Layer 3 of a small transformer language model trained on English Wikipedia (10 layers, counted from 0, width 128).
In attention head 1, each number of a token's query is one row of weights dot the token's vector x. The head spreads its attention over the tokens so far by the softmax of query dot key.

Query weights of the head. A number n stands for (n - 500) times 0.00082.
q0: 648 546 660 688 581 434 376 692 416 689 341 784 395 427 485 330 591 435 563 352 449 306 616 357 421 496 511 562 413 546 504 570 526 562 340 489 474 490 511 698 631 466 481 515 558 394 393 320 341 466 701 695 627 500 550 409 518 440 540 667 607 597 690 568 415 678 410 700 464 595 406 195 496 566 357 518 549 585 585 620 526 387 451 722 449 314 422 522 544 679 397 706 560 402 445 482 616 517 455 598 756 386 489 497 582 507 420 518 496 626 377 736 472 473 557 493 377 688 393 595 585 437 352 320 195 437 348 408
q1: 510 529 703 354 535 421 408 454 354 656 571 442 628 500 417 470 477 530 614 362 397 422 603 637 431 371 308 415 648 425 619 510 680 371 351 484 604 478 476 365 384 565 194 560 278 522 531 463 328 415 551 585 551 460 481 595 591 497 480 490 429 569 490 558 613 603 389 768 642 583 408 594 481 453 557 478 439 484 517 572 633 433 570 583 383 362 537 541 623 577 409 279 655 520 563 657 423 566 561 678 714 577 549 434 422 548 497 414 578 388 681 370 442 488 722 465 439 348 671 403 384 544 591 521 673 783 586 545
q2: 563 496 706 827 560 430 450 546 434 481 622 678 239 570 504 756 578 677 472 720 543 333 482 555 385 527 790 500 552 378 466 578 352 357 520 541 598 507 366 458 516 436 438 127 593 568 544 369 472 471 508 538 451 373 378 469 386 633 438 666 276 626 335 280 490 492 561 335 465 627 496 277 410 512 530 185 537 546 516 511 344 444 519 504 791 625 485 452 312 545 344 608 504 402 764 558 665 589 460 389 314 514 678 618 412 556 463 616 432 785 600 439 618 591 527 410 504 678 539 348 496 287 462 486 395 634 458 311
q3: 537 510 584 613 503 416 452 412 425 580 397 359 335 608 685 268 444 361 470 491 631 443 595 652 390 559 429 547 541 413 528 632 487 533 394 314 612 484 443 576 398 460 354 245 533 471 478 503 473 546 402 438 605 721 365 588 696 643 546 448 414 512 645 664 600 641 413 459 555 598 428 612 377 533 444 459 383 631 550 429 549 484 632 431 491 556 534 644 503 484 380 474 606 557 673 468 427 634 595 561 638 588 373 431 603 406 478 372 526 510 715 516 410 546 387 576 537 437 440 292 608 960 596 587 396 588 572 398
q4: 447 576 633 431 453 422 521 623 448 366 338 497 404 643 442 569 682 619 465 697 477 357 307 579 143 341 420 543 594 465 538 587 641 662 633 635 490 382 464 453 432 537 455 691 477 528 488 576 583 537 324 265 566 342 659 436 689 334 409 666 589 621 458 576 465 578 526 665 448 333 409 500 497 552 428 424 497 382 523 417 562 541 394 510 485 543 518 553 706 513 619 332 389 503 497 442 525 540 621 518 430 572 270 323 667 387 531 428 490 539 587 468 417 552 506 415 367 304 500 621 399 427 379 437 604 562 503 405
q5: 665 607 541 694 508 303 522 843 605 484 566 729 478 411 339 861 435 600 742 466 597 525 481 573 240 415 512 519 429 508 347 566 423 435 344 559 557 419 389 559 597 226 736 443 411 508 258 462 405 527 433 564 473 271 508 449 414 307 577 750 271 438 508 437 576 460 432 454 569 453 504 283 516 484 446 371 667 500 603 466 386 246 434 633 586 481 523 376 545 547 278 580 496 493 557 192 813 535 513 440 187 302 681 631 592 523 388 682 456 600 436 611 654 595 424 614 574 805 521 614 630 586 600 485 504 399 593 264
q6: 623 324 530 363 457 517 615 555 349 432 627 564 602 537 596 489 782 464 556 493 566 658 369 375 663 463 605 615 397 468 546 359 581 321 220 373 319 542 601 607 570 278 535 192 669 653 382 555 426 486 621 504 635 555 478 503 403 713 434 529 618 252 710 410 533 485 385 325 336 429 514 541 684 540 275 631 532 575 567 462 423 521 648 328 551 614 397 271 435 496 403 766 504 522 614 471 308 598 368 531 450 446 628 434 536 373 486 485 489 442 642 702 242 527 634 500 530 626 630 570 564 481 412 540 358 286 504 693
q7: 723 457 618 492 688 492 211 551 432 562 431 298 229 615 388 218 560 244 338 616 496 638 694 276 382 746 250 530 521 430 596 576 297 627 562 412 600 477 379 543 576 733 517 584 218 488 481 418 210 523 423 386 604 393 648 575 662 661 330 516 570 523 359 656 553 599 574 825 409 485 294 608 580 480 412 385 362 457 532 496 512 673 420 540 592 444 597 508 533 657 638 492 632 593 387 590 569 621 496 610 399 592 504 348 520 271 565 540 644 472 694 508 407 392 429 496 561 527 275 544 342 625 676 453 343 641 429 693
q8: 363 591 638 672 680 520 443 400 576 449 461 503 556 241 330 538 400 415 506 376 493 405 545 250 671 366 565 775 582 473 447 599 458 645 291 210 622 362 525 446 365 347 559 514 607 530 493 555 504 624 507 350 537 723 358 463 412 478 552 672 551 434 619 581 435 786 442 525 562 537 487 451 350 587 526 614 686 530 489 383 403 413 550 672 612 608 487 563 516 510 481 469 658 428 627 660 497 635 464 564 645 682 345 559 439 537 431 535 679 343 342 551 611 523 466 523 518 470 507 583 644 581 313 671 503 348 435 346
q9: 277 699 512 662 125 636 624 588 381 485 609 643 524 350 564 640 619 530 528 703 462 469 399 457 553 270 375 270 408 368 377 507 496 485 372 448 423 591 406 362 427 374 606 527 446 615 620 550 363 594 757 291 332 450 745 424 328 612 619 423 658 269 527 308 507 519 530 456 580 556 493 403 629 454 500 470 626 413 363 282 604 504 334 600 301 729 453 229 597 344 525 569 264 403 496 568 389 430 575 553 571 322 554 683 632 415 669 581 342 523 519 651 541 374 485 560 331 533 492 287 489 301 497 500 619 544 538 635
q10: 589 154 636 453 507 275 377 470 454 667 318 355 541 698 560 373 237 379 586 428 405 410 518 351 353 371 459 406 662 302 500 573 745 561 667 485 680 475 562 507 344 484 557 427 447 581 529 528 546 399 533 613 758 356 299 432 573 362 420 250 459 290 699 325 650 648 680 449 451 566 306 608 610 492 675 522 679 530 419 374 217 555 760 568 384 611 457 391 450 463 451 492 545 394 500 662 393 551 637 525 403 535 621 573 388 537 406 481 481 511 750 343 429 454 417 397 341 413 527 427 437 813 537 455 463 413 413 422
q11: 331 451 356 659 483 486 337 575 482 475 533 447 549 662 670 635 590 454 490 537 486 548 388 293 582 586 507 278 556 365 193 455 330 522 620 424 471 438 218 454 319 389 676 577 388 490 401 493 291 476 465 757 469 625 733 529 452 474 435 266 401 459 596 631 542 604 418 526 525 542 545 678 368 424 490 629 424 479 163 463 438 500 372 421 487 527 416 382 594 598 678 428 563 509 401 436 427 493 429 713 518 497 547 730 631 386 872 475 504 493 597 454 430 652 482 584 364 380 380 547 412 570 510 609 350 531 267 521
q12: 533 398 632 573 586 515 734 460 472 606 492 280 648 363 525 557 613 675 511 451 718 657 496 480 365 612 650 584 183 729 648 504 427 355 576 504 561 374 586 316 738 351 740 341 573 492 679 658 643 447 535 201 410 428 717 478 459 441 191 368 461 715 571 512 550 516 528 421 356 317 670 354 539 407 434 570 477 575 508 447 160 449 515 271 601 603 304 451 534 663 629 504 760 291 348 337 364 531 542 407 465 601 484 535 417 748 565 480 480 620 528 385 409 338 671 414 381 623 745 630 723 303 493 456 492 407 512 527
q13: 383 254 430 504 471 576 595 508 374 563 597 269 493 470 460 535 226 783 472 680 363 504 475 676 455 359 485 345 638 530 143 292 546 690 504 573 657 308 485 385 454 508 326 411 443 559 630 354 457 345 467 489 496 474 299 685 392 516 375 439 381 362 538 612 537 690 504 638 496 493 606 450 570 412 431 585 482 485 713 478 730 467 156 424 535 421 521 554 486 482 531 606 422 635 486 605 401 384 457 556 534 366 655 638 657 507 664 431 619 492 678 422 720 329 290 688 290 460 458 627 515 454 662 685 467 504 288 604
q14: 579 627 273 482 403 677 278 356 726 315 504 760 400 385 423 440 326 317 550 227 489 546 458 418 460 522 500 331 366 602 758 560 452 555 260 696 616 405 444 504 444 412 476 493 192 435 433 410 455 486 256 430 453 489 627 473 455 469 315 293 493 645 449 431 318 718 562 412 470 511 468 436 500 363 482 525 525 652 564 322 336 400 450 478 435 308 289 545 469 557 612 548 554 481 749 397 396 578 393 521 772 469 456 454 474 244 422 570 431 658 622 522 489 521 412 478 424 415 624 452 561 485 392 279 546 610 566 450
q15: 411 593 655 442 390 580 549 424 355 455 543 622 531 405 707 469 644 583 490 554 496 298 375 576 549 405 351 349 342 668 394 573 576 492 440 489 500 540 535 467 572 399 617 362 576 518 532 351 704 604 368 357 224 602 586 517 334 212 432 625 504 221 564 731 391 504 507 890 568 573 453 431 248 447 664 577 368 340 353 697 573 426 591 439 641 486 251 613 489 676 621 598 333 523 568 297 529 286 621 405 429 405 602 406 511 569 435 458 812 391 492 563 474 376 470 478 721 362 519 695 629 535 628 538 493 627 338 426
q16: 563 556 477 508 346 504 688 632 434 439 423 522 405 553 523 455 411 667 712 542 247 709 571 549 281 235 422 504 564 591 307 576 384 473 449 756 393 652 306 608 376 464 726 178 500 298 584 475 464 425 581 706 294 522 426 635 275 776 500 248 742 736 269 335 270 549 465 752 579 474 491 192 636 327 576 590 687 431 747 517 576 509 504 664 713 521 661 410 393 397 306 764 504 435 789 469 530 297 646 721 535 316 553 606 313 381 280 593 496 360 333 404 699 322 465 307 658 517 352 647 483 631 316 504 534 496 460 565
q17: 477 496 574 315 496 337 458 591 614 278 631 426 255 580 441 442 439 583 407 468 667 193 432 664 485 368 552 482 531 660 489 362 458 345 662 420 519 496 381 489 489 671 472 573 690 537 155 447 542 461 507 440 382 421 481 425 504 516 462 368 463 634 653 526 473 307 578 370 492 441 566 607 121 302 587 643 340 185 212 475 386 544 234 648 440 532 560 690 359 463 431 572 700 464 568 339 507 536 551 598 707 377 602 616 493 475 518 519 760 275 504 400 596 404 466 632 446 467 627 477 437 654 503 379 423 387 425 378
q18: 555 683 687 289 484 488 435 541 612 597 521 484 560 404 526 462 757 747 421 473 616 347 484 659 336 442 504 551 483 549 600 408 550 658 973 668 291 536 538 294 292 474 341 903 392 641 535 667 496 626 584 401 476 694 406 504 449 478 442 711 334 480 365 472 407 375 414 659 430 428 628 609 592 529 321 592 632 500 542 359 479 580 248 405 500 626 547 313 477 520 511 500 658 378 610 594 452 544 641 631 593 738 860 627 602 508 460 720 402 591 723 141 386 345 311 580 606 627 298 283 553 597 655 557 608 536 413 476
q19: 255 514 731 510 483 541 417 274 522 282 577 426 452 478 534 467 540 265 500 690 317 507 628 442 575 582 489 633 515 391 458 655 363 518 339 607 601 401 467 521 565 552 523 565 335 657 435 560 631 626 451 653 584 482 750 587 500 534 443 521 535 449 596 665 449 543 514 474 725 604 317 591 282 662 555 437 562 549 365 507 446 715 448 529 656 354 372 346 554 576 533 357 444 522 615 578 514 640 478 497 567 636 328 534 638 179 497 597 679 482 611 648 546 641 383 490 405 497 620 149 381 741 408 464 542 500 539 308
q20: 426 384 508 204 496 485 539 219 603 597 438 418 336 481 408 616 405 560 576 514 324 465 514 657 364 310 342 373 385 433 533 357 569 397 193 386 500 467 725 378 553 465 557 542 664 426 551 636 221 356 614 598 496 561 459 668 690 643 203 690 388 555 432 567 623 504 699 433 530 294 643 685 529 404 445 319 463 601 407 615 477 345 383 431 504 604 593 422 550 364 563 341 679 560 338 658 459 413 280 500 597 500 785 609 684 621 558 531 620 587 454 425 772 414 481 338 368 642 411 554 485 550 561 346 621 445 333 545
q21: 429 466 243 500 345 695 540 357 509 530 522 208 516 231 332 601 274 521 547 578 378 344 590 203 251 716 457 471 455 185 634 363 522 660 441 450 526 393 518 445 743 389 445 575 348 458 549 532 553 504 370 646 626 375 747 282 593 631 591 751 818 574 564 479 314 569 346 230 470 492 517 697 450 691 263 441 412 653 610 471 426 584 337 634 456 754 549 265 318 651 488 509 288 470 397 826 571 612 281 323 585 512 401 289 628 621 583 483 411 792 375 640 449 468 389 487 336 637 575 727 525 513 385 460 462 500 267 622
q22: 742 660 416 522 323 530 565 582 816 565 674 652 385 570 581 350 473 481 553 529 644 608 661 418 673 570 634 437 637 760 602 485 563 329 406 710 445 630 512 659 297 516 454 390 683 643 467 489 686 537 553 693 591 345 595 542 441 237 558 446 306 730 458 462 521 718 531 330 298 398 249 327 534 812 407 560 500 424 433 511 332 538 242 449 590 511 547 393 464 583 404 411 462 422 382 485 255 452 604 518 523 666 488 522 623 676 422 235 477 666 302 317 614 402 419 553 548 489 429 241 511 449 528 482 530 642 419 663
q23: 331 438 666 462 680 583 617 433 314 519 460 488 507 389 434 528 666 680 489 548 445 500 396 564 629 307 379 324 414 667 446 640 643 693 302 340 432 455 138 519 345 439 534 276 738 515 403 400 536 429 504 563 519 382 667 603 416 861 599 571 689 357 594 426 535 464 683 422 488 553 648 400 694 306 197 374 416 450 464 634 615 420 154 326 672 526 544 532 658 611 547 531 446 658 496 414 485 485 357 591 473 741 535 481 403 872 372 567 314 461 528 364 299 518 543 638 326 553 420 424 462 460 514 478 504 489 677 385
q24: 375 500 236 554 445 521 617 557 714 325 504 56 449 404 632 566 688 556 816 661 487 648 426 298 595 587 307 508 704 599 656 517 575 269 454 214 403 525 429 300 553 545 514 504 286 305 724 475 531 380 508 292 623 261 539 453 691 459 857 483 312 546 599 466 223 806 358 654 282 601 622 566 138 461 358 563 370 449 429 578 755 268 647 395 439 562 402 625 297 492 604 656 662 534 541 547 344 525 405 411 410 512 409 475 375 416 571 596 427 539 535 560 363 394 539 572 607 750 496 416 568 651 566 732 551 395 348 508
q25: 721 577 274 456 540 401 538 483 383 642 513 325 395 359 417 732 612 488 500 402 387 538 570 458 426 500 762 555 604 447 621 392 467 641 409 255 668 456 580 306 400 521 482 142 438 536 547 445 377 496 460 479 427 99 300 593 479 599 587 280 500 536 336 586 344 679 647 379 496 665 604 542 616 659 412 472 608 309 872 378 454 359 560 720 677 378 387 457 682 399 390 699 362 529 441 603 741 675 612 361 480 385 338 599 504 352 639 625 524 591 297 492 354 227 484 492 385 281 175 596 273 576 452 576 588 496 351 573
q26: 532 420 748 504 628 593 781 558 578 622 345 714 444 559 488 559 801 426 496 470 457 336 312 449 311 598 550 452 666 573 549 478 551 520 345 413 370 574 651 443 433 725 417 457 610 284 619 606 357 293 640 477 375 399 630 644 548 561 527 668 580 541 380 450 399 398 273 597 469 523 643 512 624 606 661 553 308 504 528 522 618 504 620 277 467 537 566 392 343 700 421 663 435 588 596 604 595 396 343 337 638 670 523 541 496 541 500 320 293 636 410 492 496 299 361 746 588 522 433 476 527 520 337 414 206 848 442 759
q27: 571 446 684 437 443 279 541 548 576 486 486 453 574 465 489 721 410 760 265 402 434 528 458 486 493 572 473 523 249 269 403 381 497 379 608 267 500 510 458 557 431 553 390 552 323 369 634 380 444 533 450 777 329 435 361 488 577 636 359 538 399 339 711 646 562 469 466 780 262 557 390 552 537 507 560 650 473 649 704 454 577 363 467 479 503 582 542 553 461 410 525 472 595 503 297 534 396 576 382 686 568 410 331 414 514 533 259 552 595 490 503 564 520 435 578 620 553 282 518 458 426 644 485 367 610 517 349 453
q28: 310 318 579 709 539 620 631 419 634 571 405 702 540 577 187 455 451 576 467 553 455 479 812 553 340 443 540 573 592 385 504 341 557 278 420 598 635 388 525 413 581 525 599 639 614 622 623 511 377 561 461 600 359 403 314 547 393 740 524 343 512 380 592 480 500 654 564 454 290 328 469 410 461 573 294 433 597 381 475 550 512 512 722 731 316 661 829 591 398 516 385 585 377 388 469 692 743 562 366 493 452 350 331 655 636 461 577 524 393 396 480 341 765 311 372 610 301 380 246 492 350 442 748 248 512 488 742 591
q29: 500 496 539 496 390 343 457 252 238 430 775 714 553 702 460 581 441 187 473 619 593 267 433 398 571 231 488 632 627 318 394 738 703 403 434 313 262 508 414 324 728 500 410 509 390 349 348 386 509 408 496 529 377 450 252 489 521 645 168 445 327 649 342 678 617 917 471 395 529 529 492 453 500 432 589 414 82 409 598 472 390 524 610 441 461 576 532 354 594 492 519 357 368 544 452 450 325 665 717 457 294 465 605 480 616 516 516 386 748 671 269 562 615 382 354 484 526 456 585 525 471 358 306 620 541 359 534 348
q30: 597 640 687 622 615 409 621 460 508 655 561 395 443 548 296 713 548 567 388 481 572 447 620 448 347 397 590 428 578 598 473 443 428 520 695 408 592 243 633 322 337 512 500 685 759 408 361 515 359 650 588 417 461 413 309 550 274 525 623 441 380 632 473 539 507 655 781 253 393 527 389 484 523 520 728 646 320 516 468 489 492 807 641 345 382 819 407 220 463 642 616 686 581 531 440 802 577 508 344 474 178 540 650 348 336 565 504 429 399 480 520 640 589 392 708 615 630 504 572 548 712 662 433 442 535 451 449 365
q31: 241 653 344 534 447 466 601 453 543 879 198 404 637 864 455 429 445 554 380 515 265 460 526 362 504 578 550 585 605 588 209 466 335 633 512 523 748 679 731 314 567 335 475 512 469 515 522 398 397 467 386 333 572 535 393 504 619 715 445 445 309 530 400 554 531 398 385 435 340 538 380 453 587 422 226 334 462 623 548 544 575 500 688 551 431 326 610 336 434 466 525 477 588 490 470 593 371 683 540 547 244 261 352 493 354 617 578 699 247 492 422 304 458 288 554 553 416 578 647 433 534 576 358 511 451 455 593 378

Each question shows a short text with each token's key, already scaled and adjusted for position as the last token sees it. A number n stands for (n - 500) times 0.0025.

Then comes the last token's vector x. A number n stands for (n - 500) times 0.018.

0 "al ": 527 439 618 656 393 391 444 663 508 264 695 615 386 476 677 474 435 551 403 670 296 591 442 720 435 480 518 533 481 466 485 504
1 "sp": 607 384 531 638 408 338 267 630 561 439 673 424 437 506 591 406 428 624 506 827 352 464 451 760 267 412 548 600 579 488 475 507
2 "ac": 610 693 503 464 410 322 479 694 530 337 790 514 376 541 506 483 309 548 634 805 376 618 497 900 388 477 478 399 448 534 396 480
3 "es ": 578 572 393 588 549 327 380 658 607 369 602 576 345 408 647 466 424 516 344 689 281 508 491 769 411 515 581 458 470 542 476 542
4 "or ": 469 621 387 584 536 336 392 626 590 369 642 601 422 527 779 501 363 634 395 697 318 447 439 796 306 492 530 529 490 508 562 512
5 "\"": 371 628 395 603 544 394 479 705 635 328 787 513 205 547 700 472 501 514 286 791 273 497 446 765 278 489 532 426 487 633 334 505
x: 440 296 435 601 567 511 327 401 500 426 539 577 419 508 566 566 432 424 571 469 527 494 492 530 484 440 506 457 508 468 455 542 521 520 439 474 488 443 501 556 574 430 486 495 520 513 595 462 478 522 534 520 538 554 538 475 460 525 575 529 522 461 527 453 397 506 498 538 522 536 453 541 496 460 471 460 564 540 492 559 521 534 604 462 512 359 447 473 401 392 610 496 403 627 487 413 544 526 571 597 405 523 518 546 452 457 414 444 476 341 481 520 472 532 523 597 479 476 523 585 461 519 381 409 523 584 540 506
To which token does the last token give the most attention? 5 "\""

0 "c": 590 406 481 466 408 429 562 636 520 340 659 610 367 536 533 431 378 625 480 679 427 511 430 728 454 413 607 454 508 522 461 550
1 "ep": 481 394 626 499 367 289 415 675 496 268 736 553 373 571 639 435 376 569 455 729 342 606 570 772 307 487 579 553 422 619 457 595
2 "t ": 581 593 489 663 480 317 418 652 587 387 696 618 409 441 673 409 495 568 362 679 253 601 464 722 387 566 507 512 436 613 400 541
3 "is ": 589 582 426 583 532 318 414 642 512 467 643 559 308 367 636 490 384 524 309 691 322 466 515 678 467 515 534 468 426 567 485 418
4 "us": 548 553 457 660 614 288 321 573 567 336 624 632 392 519 469 487 225 454 518 849 371 587 443 783 205 389 650 540 468 624 628 461
5 "ers ": 436 481 357 498 636 392 342 606 651 351 611 565 388 430 661 491 419 553 369 756 284 509 462 733 367 458 569 501 410 587 467 450
x: 447 488 545 639 571 478 78 505 499 478 466 516 423 547 472 487 477 449 503 509 533 509 493 488 519 463 509 492 496 522 523 547 530 507 420 444 498 432 470 463 546 499 490 556 495 545 515 588 512 530 433 538 521 522 482 456 522 531 437 472 607 522 486 521 426 517 465 525 506 554 464 453 493 483 559 453 529 532 514 492 558 552 523 481 515 435 467 557 391 511 662 449 508 649 509 436 515 498 505 568 388 501 495 483 462 471 539 446 499 222 551 494 495 566 488 505 430 500 519 572 517 513 410 482 491 604 546 454
To which token does the last token give the most attention? 5 "ers "

0 "ed ": 448 436 651 596 335 395 632 625 526 273 665 698 402 480 664 445 443 603 359 691 165 550 390 756 338 480 624 522 440 476 479 477
1 "he": 504 321 714 606 426 345 605 805 490 319 688 639 361 576 635 355 418 563 510 707 266 639 435 850 249 503 751 536 470 539 422 495
2 "av": 674 441 630 600 551 370 535 727 562 324 663 676 205 513 468 511 328 506 582 771 378 496 443 762 347 507 664 582 356 556 488 410
3 "il": 499 567 499 562 516 437 526 556 591 408 694 600 401 542 586 515 437 530 489 778 392 623 463 782 429 479 542 594 586 705 435 537
4 "y ": 425 590 357 561 620 376 387 599 594 348 594 553 403 423 692 432 415 512 375 662 253 628 497 688 384 625 530 490 492 583 478 505
5 "up": 457 557 377 670 677 371 384 712 530 322 627 768 397 653 581 419 293 553 450 765 337 575 410 767 411 475 672 553 386 580 517 464
x: 390 484 519 533 480 469 461 489 516 497 436 434 544 488 545 538 355 401 526 519 543 544 516 482 489 514 499 482 548 535 557 466 570 477 531 433 500 462 573 511 502 562 452 677 474 532 512 477 461 366 429 547 537 484 580 461 538 528 531 433 499 486 566 530 432 538 575 584 521 476 505 397 484 476 550 459 507 612 440 503 466 526 542 441 419 427 473 555 435 462 614 473 481 571 478 552 446 511 530 578 369 571 489 471 415 456 476 517 517 261 572 497 479 661 493 536 510 515 468 543 393 519 425 421 575 564 610 486
To which token does the last token give the most attention? 5 "up"

0 "from ": 366 339 549 605 371 489 603 595 501 382 553 535 271 491 619 493 322 523 394 729 301 479 378 807 478 513 489 598 533 462 431 528
1 "the ": 564 400 601 632 426 337 521 740 633 363 639 506 339 482 700 470 372 591 347 685 369 412 462 699 302 512 476 477 498 531 454 408
2 "P": 580 414 506 700 543 243 452 686 568 247 622 589 256 425 731 381 292 579 455 755 290 513 442 859 221 522 509 369 347 502 333 478
3 "C": 551 534 456 619 539 298 474 793 644 244 575 580 263 477 698 446 405 584 445 770 357 551 441 744 306 500 588 396 411 465 374 505
4 "D ": 534 663 368 572 651 340 312 680 538 253 533 505 329 438 724 539 315 443 418 711 301 642 448 808 359 536 523 462 374 512 535 508
5 "F": 381 505 363 474 656 307 377 666 638 275 687 623 298 391 692 462 349 650 447 806 378 506 476 812 274 527 551 423 361 577 353 440
x: 510 454 553 642 547 542 285 437 533 472 514 567 524 542 488 547 444 429 566 511 526 517 521 592 506 458 487 469 451 530 503 658 541 416 423 446 453 465 563 524 529 484 535 561 530 521 611 455 538 405 495 497 533 486 576 566 559 467 568 491 520 474 501 486 504 465 569 541 493 491 405 460 451 433 448 491 505 501 461 486 514 576 547 276 586 516 441 507 362 568 596 479 482 529 605 548 500 458 501 491 464 550 490 544 507 510 558 534 456 278 478 530 478 538 513 612 445 579 549 486 493 593 573 480 508 616 531 491
Which two tokens does the last token look at most, in order? 0 "from ", 1 "the "

0 "Un": 410 481 633 617 309 372 574 790 493 271 652 604 242 543 739 520 398 571 424 691 539 644 429 901 326 525 574 414 355 524 369 339
1 "d": 476 425 564 669 415 417 481 680 549 396 491 649 314 624 649 438 421 483 507 594 313 537 379 735 293 565 688 591 642 525 606 524
2 "er": 612 534 618 544 491 359 540 595 550 385 522 606 406 580 517 413 358 706 424 731 447 621 461 700 490 339 613 511 484 682 411 572
3 "-": 541 525 440 534 612 401 418 742 564 257 630 662 400 553 629 509 428 512 440 606 361 559 398 804 406 461 544 499 326 620 537 470
4 "19": 416 542 464 594 569 297 316 596 480 428 722 562 373 462 635 392 379 636 433 704 287 620 458 621 296 420 421 452 301 526 450 420
5 " ": 363 498 368 445 658 450 356 641 570 339 615 631 361 441 756 466 362 516 363 709 228 533 517 765 360 527 505 498 422 650 433 510
x: 544 410 550 587 561 456 78 467 562 464 454 520 436 572 557 549 421 401 500 534 513 548 555 490 468 437 534 491 467 541 557 472 523 473 416 455 540 413 502 485 506 496 446 518 500 506 523 500 543 450 470 542 541 532 551 502 501 502 492 461 515 519 484 475 384 466 469 563 467 659 515 539 480 496 495 494 489 571 524 428 502 593 515 506 538 455 392 465 414 505 582 567 430 600 492 482 494 478 514 524 442 481 534 469 461 455 495 502 474 281 570 492 534 567 503 565 407 511 531 539 499 493 506 385 469 518 537 507
To which token does the last token give the most attention? 0 "Un"

0 "ue ": 440 432 599 580 430 360 535 740 528 264 621 682 271 517 645 436 434 570 379 565 231 567 442 816 325 489 605 473 422 499 468 466
1 "on ": 584 360 656 544 426 318 576 780 525 373 729 601 283 580 627 389 404 526 336 771 268 539 489 826 361 522 642 555 437 516 476 476
2 "December ": 589 493 596 708 406 345 554 765 520 425 781 523 232 607 681 381 421 556 408 788 210 507 418 741 271 536 516 521 445 563 519 554
3 "2": 537 556 550 604 566 326 424 774 562 390 692 660 232 427 495 418 491 587 417 732 247 514 375 755 191 514 439 357 416 578 393 449
4 "8": 425 521 398 522 543 357 356 659 569 368 606 630 268 351 540 456 482 604 408 744 205 479 420 790 238 485 478 401 339 644 405 456
5 ", ": 376 625 291 497 621 426 334 612 563 402 635 670 375 502 685 394 439 545 318 704 267 594 502 770 306 531 583 505 537 581 471 488
x: 471 401 557 602 515 508 144 397 571 443 457 491 467 571 555 532 412 455 479 498 494 547 482 506 495 485 518 428 506 529 556 482 531 513 399 473 486 455 474 548 519 495 507 496 530 507 579 506 435 499 458 478 530 505 454 358 538 478 546 478 497 528 521 478 433 475 532 547 490 585 517 464 497 554 495 528 547 524 589 482 482 555 565 485 544 481 402 592 352 474 580 529 448 705 526 402 549 532 487 600 393 556 527 488 461 483 472 438 490 361 570 535 470 551 437 484 427 505 571 466 531 496 403 417 485 550 551 507
To which token does the last token give the most attention? 2 "December "

0 "ment": 488 478 609 519 326 336 588 611 534 336 590 676 309 557 603 463 434 700 419 687 373 588 345 859 372 502 595 548 587 476 539 413
1 "s": 603 528 614 470 430 353 513 685 617 452 734 574 356 592 550 476 573 631 424 685 386 522 411 751 268 481 633 488 608 577 571 504
2 "\"": 608 429 617 584 422 407 583 668 605 356 768 516 234 594 677 473 518 519 245 773 265 526 454 765 286 502 540 427 496 632 345 484
3 ", ": 633 538 444 648 512 396 405 602 572 389 671 649 444 490 682 419 439 517 298 682 301 593 450 744 376 513 579 526 484 567 476 482
4 "v": 352 539 355 575 517 321 372 624 588 385 704 690 269 506 614 353 403 563 530 706 256 505 461 781 332 557 581 631 422 439 430 521
5 "S": 452 484 389 518 658 356 368 691 698 338 657 581 307 471 728 478 430 640 446 832 269 613 391 745 368 558 560 454 370 514 403 430
x: 497 415 519 562 520 571 266 483 531 449 489 532 463 532 524 512 464 482 549 519 554 557 542 494 501 467 475 579 481 517 626 545 573 359 464 431 445 623 520 492 504 452 509 575 494 531 623 455 473 331 454 503 476 468 538 480 513 497 552 534 524 518 520 490 450 495 521 539 491 502 376 470 436 410 506 469 538 542 524 484 562 565 547 446 556 479 492 458 375 565 559 562 436 568 529 550 506 529 569 539 451 552 505 534 445 449 517 474 456 291 538 494 458 543 439 550 475 503 498 496 424 547 554 459 518 705 530 400
Which two tokens does the last token look at most, in order? 2 "\"", 5 "S"

0 ", ": 333 381 690 566 390 396 501 686 536 340 712 560 405 465 714 416 395 538 328 745 260 585 453 774 324 529 554 511 484 536 427 473
1 "c": 659 465 579 509 393 333 523 675 561 389 659 663 353 549 580 377 385 644 454 664 367 521 428 756 444 377 625 508 479 515 453 594
2 "all": 556 455 632 606 452 304 609 817 492 210 713 560 274 603 543 520 296 675 534 733 352 659 522 788 357 539 546 389 419 538 433 469
3 "ed ": 590 536 377 603 490 338 570 644 616 307 619 733 439 467 586 439 421 562 371 729 162 567 397 732 340 513 565 500 460 471 496 510
4 "A": 516 504 373 644 633 357 255 654 546 209 642 575 298 415 674 479 342 624 422 754 244 557 498 777 262 543 565 493 374 494 343 505
5 "2 ": 425 520 405 514 604 475 361 634 609 341 707 618 339 399 702 398 365 468 461 759 279 487 391 778 206 485 443 484 483 572 462 526
x: 472 421 532 608 551 524 187 523 541 527 467 510 412 554 530 482 466 404 468 494 488 507 559 504 477 464 529 433 474 555 527 529 513 514 333 481 543 491 534 537 507 482 427 579 511 565 572 476 476 427 432 550 495 520 530 429 505 477 467 502 494 484 483 518 421 507 433 527 497 657 569 520 480 465 510 512 437 477 468 460 504 592 544 407 518 475 409 469 361 517 654 516 434 689 482 447 488 450 464 546 374 521 511 535 514 506 494 513 457 311 489 538 496 546 499 556 377 570 541 484 511 563 503 429 518 492 566 524
To which token does the last token give the most attention? 2 "all"

0 "200": 503 456 568 548 198 627 567 529 388 286 718 545 317 529 669 369 410 696 312 717 307 619 559 660 456 467 426 452 468 473 421 568
1 "3 ": 542 464 633 511 397 403 455 668 501 312 712 581 378 538 724 361 354 463 384 748 230 501 449 770 216 545 452 539 434 582 455 540
2 "and ": 581 500 540 615 435 323 483 684 534 329 686 577 395 543 749 440 378 588 335 676 295 536 470 786 366 490 552 556 479 455 536 495
3 "200": 547 563 433 588 265 294 521 592 463 227 732 592 299 472 683 342 395 688 332 735 295 605 517 661 377 428 464 445 411 473 416 559
4 "6": 413 539 409 593 546 361 396 684 598 372 615 616 312 430 584 425 484 557 353 753 209 496 473 798 206 495 460 414 366 648 388 537
5 ", ": 367 632 264 509 640 381 325 621 580 375 621 666 366 489 715 383 431 543 254 687 272 595 555 767 337 560 604 518 513 595 455 497
x: 478 374 572 649 532 476 129 421 565 449 465 488 463 566 542 551 398 450 482 472 524 544 488 517 482 471 538 443 502 506 532 465 557 505 400 430 488 449 498 536 506 502 542 480 536 518 586 505 438 491 483 487 515 472 466 363 526 479 540 503 484 514 517 498 436 492 505 548 487 614 493 467 512 515 500 519 524 547 598 522 488 526 545 495 543 450 415 595 366 442 590 520 414 660 522 393 540 521 487 581 385 529 526 498 502 516 463 418 509 339 555 534 475 535 468 475 447 515 549 465 542 503 402 437 495 567 551 516
Which token does the last token look at most, and with what share of its attention? 1 "3 ", with about 40%